Layer 12 of a small transformer language model trained on English Wikipedia (17 layers, counted from 0, width 128). Numbers have three digits each and are written without spaces.
A neuron's activation on a vector x is GELU(weights . x), where the dot is the dot product.

Input weights of the MLP neurons that the questions are about. A number n stands for (n - 500) times 0.0014.
n34: 676694423507372527431355430446535410504383497517612438394427578459500431440285511642479371545599365264586580372560538415483411565433558361634706678485699371564451470603517562649314558249315528389466618567338647735658489529649497551442640406617764460445593521402536575390390309489662621483514493470549537422558666174445443629416609698468573510615317738432593465539493385289553412506464
n36: 425497539281466547389450358530466603587402487370647585526477643510624527386550454534387304500472404583527408837290341352549413534546581516614486570485559487312459384480669530594755516398617500376372410690527650434564399489475527577283420440477690383456348366613596594659619574401477528449563517735507493518529820490295513608665472375524500464414613745308304576357455469514521420425675
n61: 473381363407557724474285439361441619406525417346455484449536554545206563449573581493543529556342203382619468628414592522557538616586474510562489561561394575653413645541550493208417599442446617492733420660327580479742380621731535546482545652270702481238324446443582398634402554348683504486580385479464530383377736507504383532438565438629470695521462353452482421504777336266500565629497
n64: 711369439613437517319489553373362526554726375712324394443553676408521566479631569507418606518438480394437560546401643636456511483469573607572602524580691534554411349395538285426397369374468338282563530493528543660479306326419331576579369485527475696669510393507419483716619494410500572482548397654642567384219740547483657497561735320525416480644497415445437429256370400598730199531564
n70: 673451387403263448604596615455464485591402567511382541372548355576472412532497672673468571556605252431647592691410359487464485461455400388297671752661525578496350452483715227456455484469607383443482366493617573476577431431485490482547392386603529566374254568629507273461758484378545333507375367538657513536202660493454607580683648486504474640548653410628451561438475366348880460544426
n79: 462396565412293574715561652477482320637418522464496584459497548446481336488500317594683714226351370542718362457381613425708303531313594436568536641373504301689297653451500322335519606678548555366153367477680489629543564650413608492386539455432660538639204600437471306660750351407477456406527528596413517577537596613457637763645648416480414738699588475569461217532484308484464280507377
n121: 481729640250645533337511596358633507593433535578420455664434590553567436500503723588490265288531425470513544405247587485435342513559426552545717477529521645438567444490450443648579601526466585525419306623594484507570497507532560694363397250621393593377560599578556497386365415540678673611126250572469572538532457413377418583579321526486698464595585693533608562424486553382381562488509
n132: 601475672518446680561424463603614371668630206493661503705482463386435656396332492533625570589480380365720547442441489447482620518751379291485647475579549375645435599349268460462440358489581453348413459458598432454547336560328432414482547508532648539242507559489588249514451484320837690602389448401651549616508361469619592678496341610323641805500438646500511363444605634507290307429506
n160: 536544518449541386657391667624120306527652500530548337575617694496397478598445539270289267415438276525504324645176552638346548485540617507420601695577695536450245413460337393322482514471462377468456482636515528720566588400480243732435361488630534418654581587425535368522638527412634431556328489645383611266520438436423514588717610428519453658594627433591530655645565514344598557550490
n163: 556616518393467590219309660507241592331449503696334435640556751554648289437417617577215308567456514482442474515541336672448422725603443570455360685452466272312572425634664525304561517344585518516460334694398631383529519610504576493491587458528556555420336604456573616715368440484739369471385284611396591576527522475558397517471630340500370595647536399289595585523357301493244556490462
n168: 704492457347380611504458267354367471475416417601670636642391529300623380594350567665516724254362430433923302391198661533503474699500420539525593524343422331413485704508592496519516459438707548284592451399452530547504504583373635384303773475617578568512420145472605401648219642401547533617599512504801603674309524523440477617492533211459766496630514543508656488591645337576549360318458
n174: 772444623510273520349444347500460490404450528598556569586342514493464473639306666637699611448605422383497590403574357615430461573766469462394581489601431340623346565497397441302318494377544306618576437677527579552596497438532510569581329361617674524787636419611594437414503449593601380360451469432520635562363680503411487439422391383503378503601677422520520514726582469413571350396378
n182: 606477490614617659338451609589534465593510292716493527532690521343470380326540611487408547412369396343610490507374363530619471693467472413414422540464710458545349575439644457484585463734378503496400487613487592760702621677366381347338612594565527411440127422544472341617672424226448301466477643605537409414578510455616621485500541409524423616418614514618477534507448407550588497545550
n183: 541465549433335397455522515352602395684671561656525305493491493437358582383369715547351464506500755507379604363507432344539546368646391500606457583694732517614460602303364610572486540302540421615621456462410473747845216389515468752443401347524551427429489598435380567557563257527602515507218442633431566481417419472418535493710394455380519673633700428752342474441662500507475467586525
n196: 478548467679653485508426652617359566550426292545577460867589795548659347447338485478152330474379511273430376639473504568743320700456359471588711596318392389362581672478619408396613444601470545364366436586455711362344538604795452459326448590536649619463348508515386541630469341488471358624390645591432527658626577385611485371628508536500673269500621508372608549473366569384557557483526
n200: 630537718346474493460213397559459500469496507288481312407545273529552365672511477556622439451371357298522300519538376316649516623474500619435288555321712475650617482598275530403291581664272440307646457457571730602522307593512604604416622606529534450392567344458543392638589534569412423462592305662591572624844559366500635500493519478576453826489655584702597607581284382579397412273513
n228: 535695514564625630295542392658460469361518507370402405510217414457413416392601538489519652452551629296515312434571471666451426704415500609485722572575534384538341737581390224314428527450426640531482521458434628504387632523496471671537655450176418487199529537533481580511372437496704549489435186478819685530585745348366621527414519539374473539622507461450676526368455297452478575539414
n237: 523551583300404483702436601627456404668524359586679543608555405376426435517221500514410566333544470396497569418424411726439306717566511448441621714663563284412221674579367537461600631464555483500486700414449552487398433532726581361369567229487416433541418625396450399537409327555557581507638531420386536521615601582273636401423563527479776572650546511413387406444518626384483566527557
n256: 531489588436471424408698493332390584258666575706543513656457548311540409311622523475588467335638482486554273679378438454632387648496622476560584563587481343310332546268664540514543558634511573469438342440496562507381556553554475471491482492429481532471467274456599576540429342187464534533425307881529580684581404598298783675628200263577546444454477666408500330418440436387670582393611
n257: 480598540617302652525471636651594607528490500593534613562599549349507459308395777527413510434567473456493359476469373345442621459606547434682731609578591487605535493388514317274554327530517421625316448652473506563575461511460541507454345407264612461334711138469590405780539423176600595579402559393694434366572574348642503413427587706410540606366623467477582403500518415521514507473566
n260: 445356296478393625520412531361292540539515597574477565584454744455436458391557393603418562513319429260717465350527615441739299538515300643453388431621579379398561335322554155364500529411686600438355446574197547530717547552782719249526708456723504602557500687333187458443524410665515476650628664481566563650484523507538298521552543679671548485590610606582404605488488390665461398292587
n305: 581409568357548631361427526612459569515504514641511552637612357486475409422323679771664745327432439306507463415589364364389614587504665321462563491635707208489476532652221311465396418429526570480496503376441573792518628572593373511210395665496624598663464504745381446558485510453342421607514373374593534606581558447267729610532425471623485574274480605679390530635707541603452369412535
n317: 641660509527622444582611614482480409478469479465371363464558503668352366440494426388494551653535464228457478519757428695566557587448467653577714747429426461490477598385425485434592456470522535503525500503503553418553285565349398534503263386612704450395211529437376478721355466513457324553472455570544469378507586452593391562403490388491585575540494520546603573484577336422424395442317
n325: 595348557532694633607383453297518352645467485573536553647520770326494395440649595697503370391152359429500424566537477381688549546481376544463503418386534447578525522563379568283593515478643530285421603614395642682656257306645600438470646558430500622575614594483397497533392455450426476523481473612351528436261310617523455497490393513337462525545423507539490570436686458487457440529638
n334: 488655581522206513392316503368400594546481335629506543494581533509525545484453483379623481550598512484418596474591640514497387348581420285490374514732415512592572412321484453598572419584587458562363427454372618463703585483587727592489516480637533545393408513519353446736543350218728523474418601578726507675722296402731509532503568500594477552641454588459439347382457447593426448503430
n340: 457513402550161673470367590298375493516456437506525466582438653633603569523416365576487490311594528460639586627474253405599269588364460482484452424369539479565554779506506610348463553540500570432377398549462620337519520621603619497450491619562555607572588468372500437367402451452460568430447435602420608592457562509516624514283400355687357543581617547485579361448653529767654584367492
n345: 582443281577590518670339325328629463643578321442525516521318636409422446456454407514387496544517542465514558518525607458521393432751380339511576555496596397695598493410385567493591460552511349581518364410389446559489765678839712372270546586382569544649454387605406387643511558419549320557479588388743566674538352479447765438608449371340474583567355675678296416673666311328678412449412
n347: 715441461582484678428194586315555353648416304577555607699561652410429392267484629632626196409485640206591440560589664475439599480438584381533532641561586339364594379380508488814692466446557371332464311535360481601591451425508571389450413241547529496334580439674387464348475431427312155765591504614621626372432586261639707529340349512382832751449767466527632524475475593400545463514535
n359: 605705197479352680928500517429368611630597440658467394589482500583584559582588439703611577589382566533525203411569369320564378466336425504695299496482483496960595397259331420423285354373479419550319460414344751320454548539669583580338513641537457616563370638479606274559461550454529509479296586641389780718308658463487434527549647623380473533545576872483525513578609183293423444380718
n379: 547703415355477511673827244377549436613523263619523602475516641507504606465492587466261342513496363392296592565604477279510345765437317496519600552446645252406500560511538666511489358507346416087375547629565536448538398543372635557395293504456764787511379508577508647656425410541403391481624477709627535555456433419575626583489461467751564467459356637422249488367833433447643535625433
n381: 516477596458652542409576413545381376425651559490598603563402334500601523618458795421282380356270716284385347497399497392520472464654552567554457489747636427598646500538381513500439694542500228429599391548490600391549663462430399556437448476372470535490526466380420621520568422386339317609546628387721549517598471592444452650542480641614507650439553609510368389554622509414731405285575
n383: 537449487376348510360391434443449632453729402710606599534522420329718494179529345591507648455512487398658637542322549565593444394462296488400425483644357376643320490284614423509538445579365392354652607425432460591680440470439468503484407520629672578484426355638292661523624571490503640568443560633605530460479576503494434459649761522441408525389433507541630543337323572380391553572534

Each question shows a token from some text and the vector x that enters the MLP there. A number n stands for (n - 500) times 0.01.

"om": 603483544408589510677510605591499627298414554468411624326689535585464427304593188447443475562601650601621449472407534471512551466437618499553437455609333515307321531599508219523500409428578706623344391652543456527509576522610515387530431494531507477565434418546386452578524478690289504497739496401438457351460587451553469503402605369569388413409488552530578216434526483613602507668459
The most active neuron and its activation: n79, at about 3.4

"ob": 465408483661571475370496534615458707444427479538643548429515419606470480345551274457291550565677539478472464546549608521379539481525727486486394454675475537477489570428639579607652342404398644690594483344531501535606562482534384478573337443577413339651555546357523521415418472537648562532528391417295317436400425384484476371445377502399498433614513523598621393525455577542451748680440
Which of these neurons fires most? n183

" every": 543505493425489285605507504360441449567529541510513502477539538454489423536520390504467640626468540518401413449393523492346522439463419663495640201642472658433361528501544617468658530518559611591551464558393414500450493482519549450713537447512394447541469428568579583486601487575412452497607610524472419525570492779364448320501396463521629315554477416499390417484590519504551513520517
Which of these neurons fires most? n237

"est": 434426542663529464688390438538503548445445644279519577375538550592566612456461493565532670711436499380475574419395497562421537389457568435333488468430358677527622425515434394588507468405482454553481542476485353432643583606474637421639435515581516413487490462457542617390426452581433595567477547546547179535407561405605561498499481642614601495512346323491549517504452548456421425515497
Which of these neurons fires most? n260

"ric": 521502589576568463399453514624438513386390740508504538453546610651525361530432544457494509557493506424405523475386471499537621604566494519533431442569312416447603459498675499556432401465512491509500505480472405533557587340421632349738434634498523398614518657338318579407332532588546463376424537347407323441388354587515582410472511591528456630511393652512689570571455459494403604616405
Which two neurons fire most, strongest first? n163, n260

" guitar": 505525520446502422508447551585468477385379532552359508344478455547577558537450581462504500548670435647542544582388618596318461334576478549572396354676370455396590460436596456584378496498388533579496599529534420499656524393469553526763532472432494342525413567589626500410465515654573597437597554474464333461480394479470550547451641622509446340469485415420532554490315545413525451640388
The most active neuron and its activation: n383, at about 1.1

" T": 518337424447506431457488375496460492508373637527465637563650472592566417504451412472541650447528513630481444494494557499408494451434560479489560275643452567460495533529500504543549496504576537496552473499575479551495490486561527424531520508386487469507539484442512558485504599490477643530595399416494074449555604569561434465477357528469607550494477484530467541424562720557511447559519
Which of these neurons fires most? n305

"ist": 540647571534572392433451487509487403468501465563327420413435430605538422493514477460576516624622391535684486493477635555448548334559574385499445433420337442535617503412704403563471488557520647570556423401530495422567545462382415462782501392447347298536415481468522557446480414529437599458546485445582359448540480498543416454406629532580461442657464561430669516570367614530472516697458
Which of these neurons fires most? n334

" '": 434447464519419247536612522567497450524539613539371608457471433524534366446564363468520628524514522539543467403394514505469474559521500446467454278433488483497447494554579773519592508645433609417429449326462431562596500461477567426569499539428399375426506428549510457425562405532598561539709510514494197554660342711400481569572524534599500573643476474490528472577487623517566370524558
The most active neuron and its activation: n79, at about 3

" October": 252410571627475469604443581545535536602200653422329497458475426492427452480492539718590635437531615671476536406623560534460470385478628464429552205479422555461423526520586582408515542495590576464558459486516373555462534451379636534681525447403457493467459656525451446348515480579625526405475615509545347540517577535641525505440445618536554518439499424338502443498511345636515497521440
Which of these neurons fires most? n79

"ah": 360395484623538481471583449624593438602417490478488542545636450556429526434494512490542538604508591490459547364561503452462651463587576538384485379395573703685541522392484547553556483642426550506692718351501498498521578575399408434541468515610456312378437525485501597519592410362553531626419564409455155482534468450504455415499385559464587343307395511497473461509563515565525457710474
Which two neurons fire most, strongest first? n182, n132

" be": 472574578534517566629619544577390405461595593368341527397543497532608697520541427586486683662514465716392476581505565451270578516521489494501410177546456525488406502410559433492429394355575588527477427489381511428312437382338483493588542605575393503488556477489607497414389669508522413452495452599560453579340503640465441419613419512411405434514445529571494499504718567698476448498544
Which two neurons fire most, strongest first? n359, n64

" also": 512516474540467446433463572416387566505368447435474547250514597426471602574531348556596527533783568680416428571591518584455559383495609477538495151480463550432518611484474549567586527577469325530389421487532496498357504401612448526700553525590315535448564489439566592491482532402474578513434420579472560596485464472514512591479497483405478381402354449458523465486464536624510625378533
Which of these neurons fires most? n256

" of": 520425482535620556483457567493568495562447536580436479497458578459567401556530463510622413579592525542569523576781438467405577522466426554371534204488535422472442474543582566487586454453594607417511475497522442509376468411426512519791442485486392631566452581474505502364483508690382482388460485441477484519450437683560446317511520486449635350411381480440425558452581548613455424550500
The most active neuron and its activation: n325, at about 2.9

" first": 571473465570566396497381553359420508610480547495527532371498520465593368444615428563604713495589322649455537387494593619345549428497646618478576215545455470465515492542518541457563557425427507533352491498528409391441613449485551435668628524594520476350536494501583414471403641493523536419465510535523364569453666677368463486522475427493522416527422363349454618628595516516434496586427
Which of these neurons fires most? n168

"et": 472486556545436458365389544646514565365550569438457510390499360450626436553529438519419749667515553499477426458596460505563624370471447519461488340529454484536522460517470435570467402519474427570507620454502482408499433451420500478804499494489561352496535521476572641508529515510503545342538568428411310500452408504541511435526460521377589428621471461505703589511495620492424548406555
Which of these neurons fires most? n383

" and": 491615552566522436429556560536504436617639436382531449388575593566604525519503639459508482481542632511456414457644492507474479466653608488524438124580487504437548470415476558516479571501553483576414540435464491432525438476507531572755474506458469529477537512430509514418485503496474534515473476532543374480507509706531411412395468519416518349345452504474570437461509623539400500442477
Which three neurons fire most, strongest first? n381, n334, n183

"y": 499386542564524315494425474575436505433431539464424498339451320582553339549534456342560552718498481581528415451670540490553650570579478424474493439481432578443569560352464576427542383665512362513593614473479517520487542561419505439711499441602437347614503474483701566642493518461516534482487545537469208491683377519523420460511465597395490372587486577534510570461435477518401450445541
Which of these neurons fires most? n200

"ed": 543545546627552337523478505519572327646419610490543455374576480686523562511533470557487509645438560695454589429656446380367538483493378475395495472433505673618445486497406634568547502615396405361602601435495521529373359385539364490566318454482432531522554567285542284533382513509606396519484516379452230498487538565507558405575371543549627440477448461545463749724525623358458501718472
Which three neurons fire most, strongest first? n183, n317, n160

" day": 491441623370494411654538450448479453584395443438506437328503478560407384526497515525553471479610531397399525463563543516313579398470473567595544281526377468462469433450689631474594414408538608523622674450471419547383501541587549486743603532435395456503551448510538593437546533533557498299645483474529302463688519413602498533528549602523593483529394466466467470455485451583556472611451
Which of these neurons fires most? n34

"as,": 302598541467593455411543497526557479614440476461362440493377489524573485456489565463445533547603658538489588461393451544447565462589474514393497215564367545366485492474430541611592449563521603618454598573596564416608575488469388548678591547576547429523474471496410513406485467508571459533433439428598237448626430645509488456416448545450368548378530387491531539577536559684451585488428
Which of these neurons fires most? n121

"it": 512404492618422585460447551482503454512509514394483587302578392581441215540491510724509827636339524484447540520559467580424664268557441566427279494553367541567481558507513600548584275450535539446624510532543535448605494519611544481633558526477597236562584612492465464433265341533451641455466471418486354347525473519548437437521500598581419464413377441561551668484465502419525496597476
Which three neurons fire most, strongest first? n61, n383, n325

" member": 429569497524477483509571618567637463457511577492452455382465464543534483467475518557524570587491547478486544576585477554387526375493497522503472387533344601615538415431668392445464524436559599672524493467520553475436569362403474471788512379498355350491541439486506549489468553459597560534450584348464251536541516658400447392398665562466430416548470455337597448533489584613440493598518
The most active neuron and its activation: n257, at about 1.4

"e,": 388560469469517377409511488452587541583506440461509494496405466502470517472548581431483486462564550617425453443487464572453620460611478462473606123490408518472414446436480527541519388612514554570557647542498527530615555540370551517742575564517505444588461472498583609321565460555579521465434343452614432429557556694559502464483479541485426543465465433463443499490451515578452600499324
Which of these neurons fires most? n228

"ub": 437554421638593545481572678570567614473386571595622655477471475522473284491499426538443630609714484521538394539493487557453476412407462474544451356555492501485466435517531577504691381450532532782427344375468432542611803419620459379477530339624599403609520509519534597436436582553493415565630504227474318406349469545455454323516372523384365495625457464546452649412580500484565441480558
The most active neuron and its activation: n345, at about 2.5

"4,": 354598485450547413499559537477568590487409559518470495526376454479454483449494549421451463499585562512436387449452429530475615500587534484397619096540489504444380423480546608528495399575573664466585643458606556498556533547413544494693537550427624444531469538440526560354510497639499484450534383459647405416482565655531476499440498540469452588367504408466479509500591550630452598502437
Which of these neurons fires most? n228

"ro": 559668478510539374643501604617472605482516682442372624474544585609511490463497284512607337584557663438461580389459509520376312634463448465356461375387313561482438516595354649518480584551371616505561443496588419462402617537544409376506544672563709451580667490605405474578436586651448366400568554523280403352367551294565563305503413588598616449332461713528475446577463493577366582420355
Which three neurons fire most, strongest first? n196, n340, n317

"al": 563498585555497410391412488471608576545487585550556527425548471546577418454444515438483579659479531459484591447520499571364423677444464561620503280414454531431491490686569452444619450566481515676658600527497508490583600570633472438718555449483504357504449462527526455463507547580395599455467403469448248397491411492421635426466525433484295485345411450530569486528492467444464518548542
Which of these neurons fires most? n182

".": 511483459441470368554581480540386462626528523435430483605458410491556651488556543487494444526458587518501470365492473615528508470581506558533578082457434467438472518484532466454505506526533443557538551488487523544469497578515529538721436556511422417513584507484538550421462497660466458492573508402496349465522498462544450430611546459447510717494508477410464445376513630492457648585484
Which two neurons fire most, strongest first? n381, n183

" second": 629445483589584453550475531452506521533307583611544510489530476505526455371645368566565718516590334627496522346462554617258505489476650559520481284503391671499570407510465495465491607349528563615372565411556430468441643398521542501695539435543435470340496523477544424495380608629499467411599513409473406579495665677407475598469462479417602411472414361411460555586622377436410426593415
Which three neurons fire most, strongest first? n168, n228, n174

" tr": 428463568459497490452582496482526401552317377420406535459532619370574483466367422417512548538580641596522575542316555530414460569518488533438387250678485367474474540577537392604557416486467544498529476496544533551457557400372469541533538551632513460503432688598732524356435684628570720626537524444647244443547519554480500418458691568511571408371394248412356510603504587525491518551465
Which of these neurons fires most? n383

"h": 412269407614496436549589433474571575604383451543462619667643478427591359387513428398450431629578381439413711417665627603376411351498481539539527423416561561513551488553518398643495423563459448555635583564553350326394561560512433473542434575541433362492449357525546508577417570540418435428475531515474249467585493428551606330495450470554479254500502645632449482554604618660548546712498
Which two neurons fire most, strongest first? n345, n196

" Pro": 395528568465589432507488573530517525488389631452390603475458634527585404544501441448485484436512494598561430464474534582401499521509471369564478359436431558523528540695420666528614490363464487700525451363553497555437666602474429507648462412550434373714530515633447549599388551547546346368538537429480191502542413680352601437419454485444615471404463595553469493559488409421506483570545
The most active neuron and its activation: n345, at about 2.1

"ap": 659351576465506428537573358349439379517318688502536523418529492524533404507607468330236360574591658481442452499512582555424487354431478429385584473562412411288570406540571604599759560426593591621525482613488399399566661504504574273490484499495622475541464447420407554349389663477332467470415625436405274488484484574699517480572421536463462654575586544542498645451625535580611554746508
The most active neuron and its activation: n347, at about 3.1

"e": 558468461425416361568502392712388424629476570579423482394522491604547463590452329488568674678490381682287452507495569520349546453553494431513519464485470509437233443449647551493501538568365395469523611485514459462477587444455446590757393526441389378421452505443601456572668727527554653331574374502506413467581339537520541459451460511467438481468543501582577679436490575603587410457417
Which of these neurons fires most? n160

" to": 466457446569419564542454540403424640327388466427474497419543488601512542504582378457442420616564633643536542526614541528435448423504494393497611212461354610428500546598548655478430385534658301462431417475533525425336433388650420537715629533542484609533546384422476568526514510477350502430561306552450534505490486813486550502494473574479534456454394494563503481394463502660419491560544
Which three neurons fire most, strongest first? n340, n64, n256

" plan": 575478511353424399499546560594596464489422504508389494352509504552455458611531517434382511496718532528360558471582453545400439299477361574610492345537519548448513469528609495574464429417374463457707674451434518508413647379550575558721480554484572413565493580434552630370444608611496483514544466404416273532501401341420554468538590617496322379510569547500479551597367549445597608558614
The most active neuron and its activation: n34, at about 1.1

" just": 532511477507515415731568472459424525664435466348374581388526625467600494409437559493568677599772462632482556533588445529204506287516486531463551268382401479320318543559468431552708461513274362564464423547522583517461483468514500519598510514594462372362657468435670346486590622510567390562524561511416403486382561645451513460521482572489519437452397478463487604559612577512506541542505
Which two neurons fire most, strongest first? n70, n160

"ce": 392435470486383559385459549547530519470580523357342490372579474651551365515536537522552597682432543545412466543505535664374610489450607495490370395543391603530583467566525474442481447552469514667459553494449537471483566507475424514766499597434514262474556563522481421570505527544520464530521510504510298538603572512558545431609522379506373493376408320378547568529461482568480477384399
Which of these neurons fires most? n163

"ch": 345395501649500415491459451517583427476427332528440600319562451679541538595531448407575555649396367397575594471543567547423641554402502470586384425569501533492497464671485477423558400706477544565604577525505536465482374478404417630633531555438506276479484544568514549550406387571530424526472531511471191516456534630537603465510433346568411415550470385594518516475452468483481628633442
Which of these neurons fires most? n61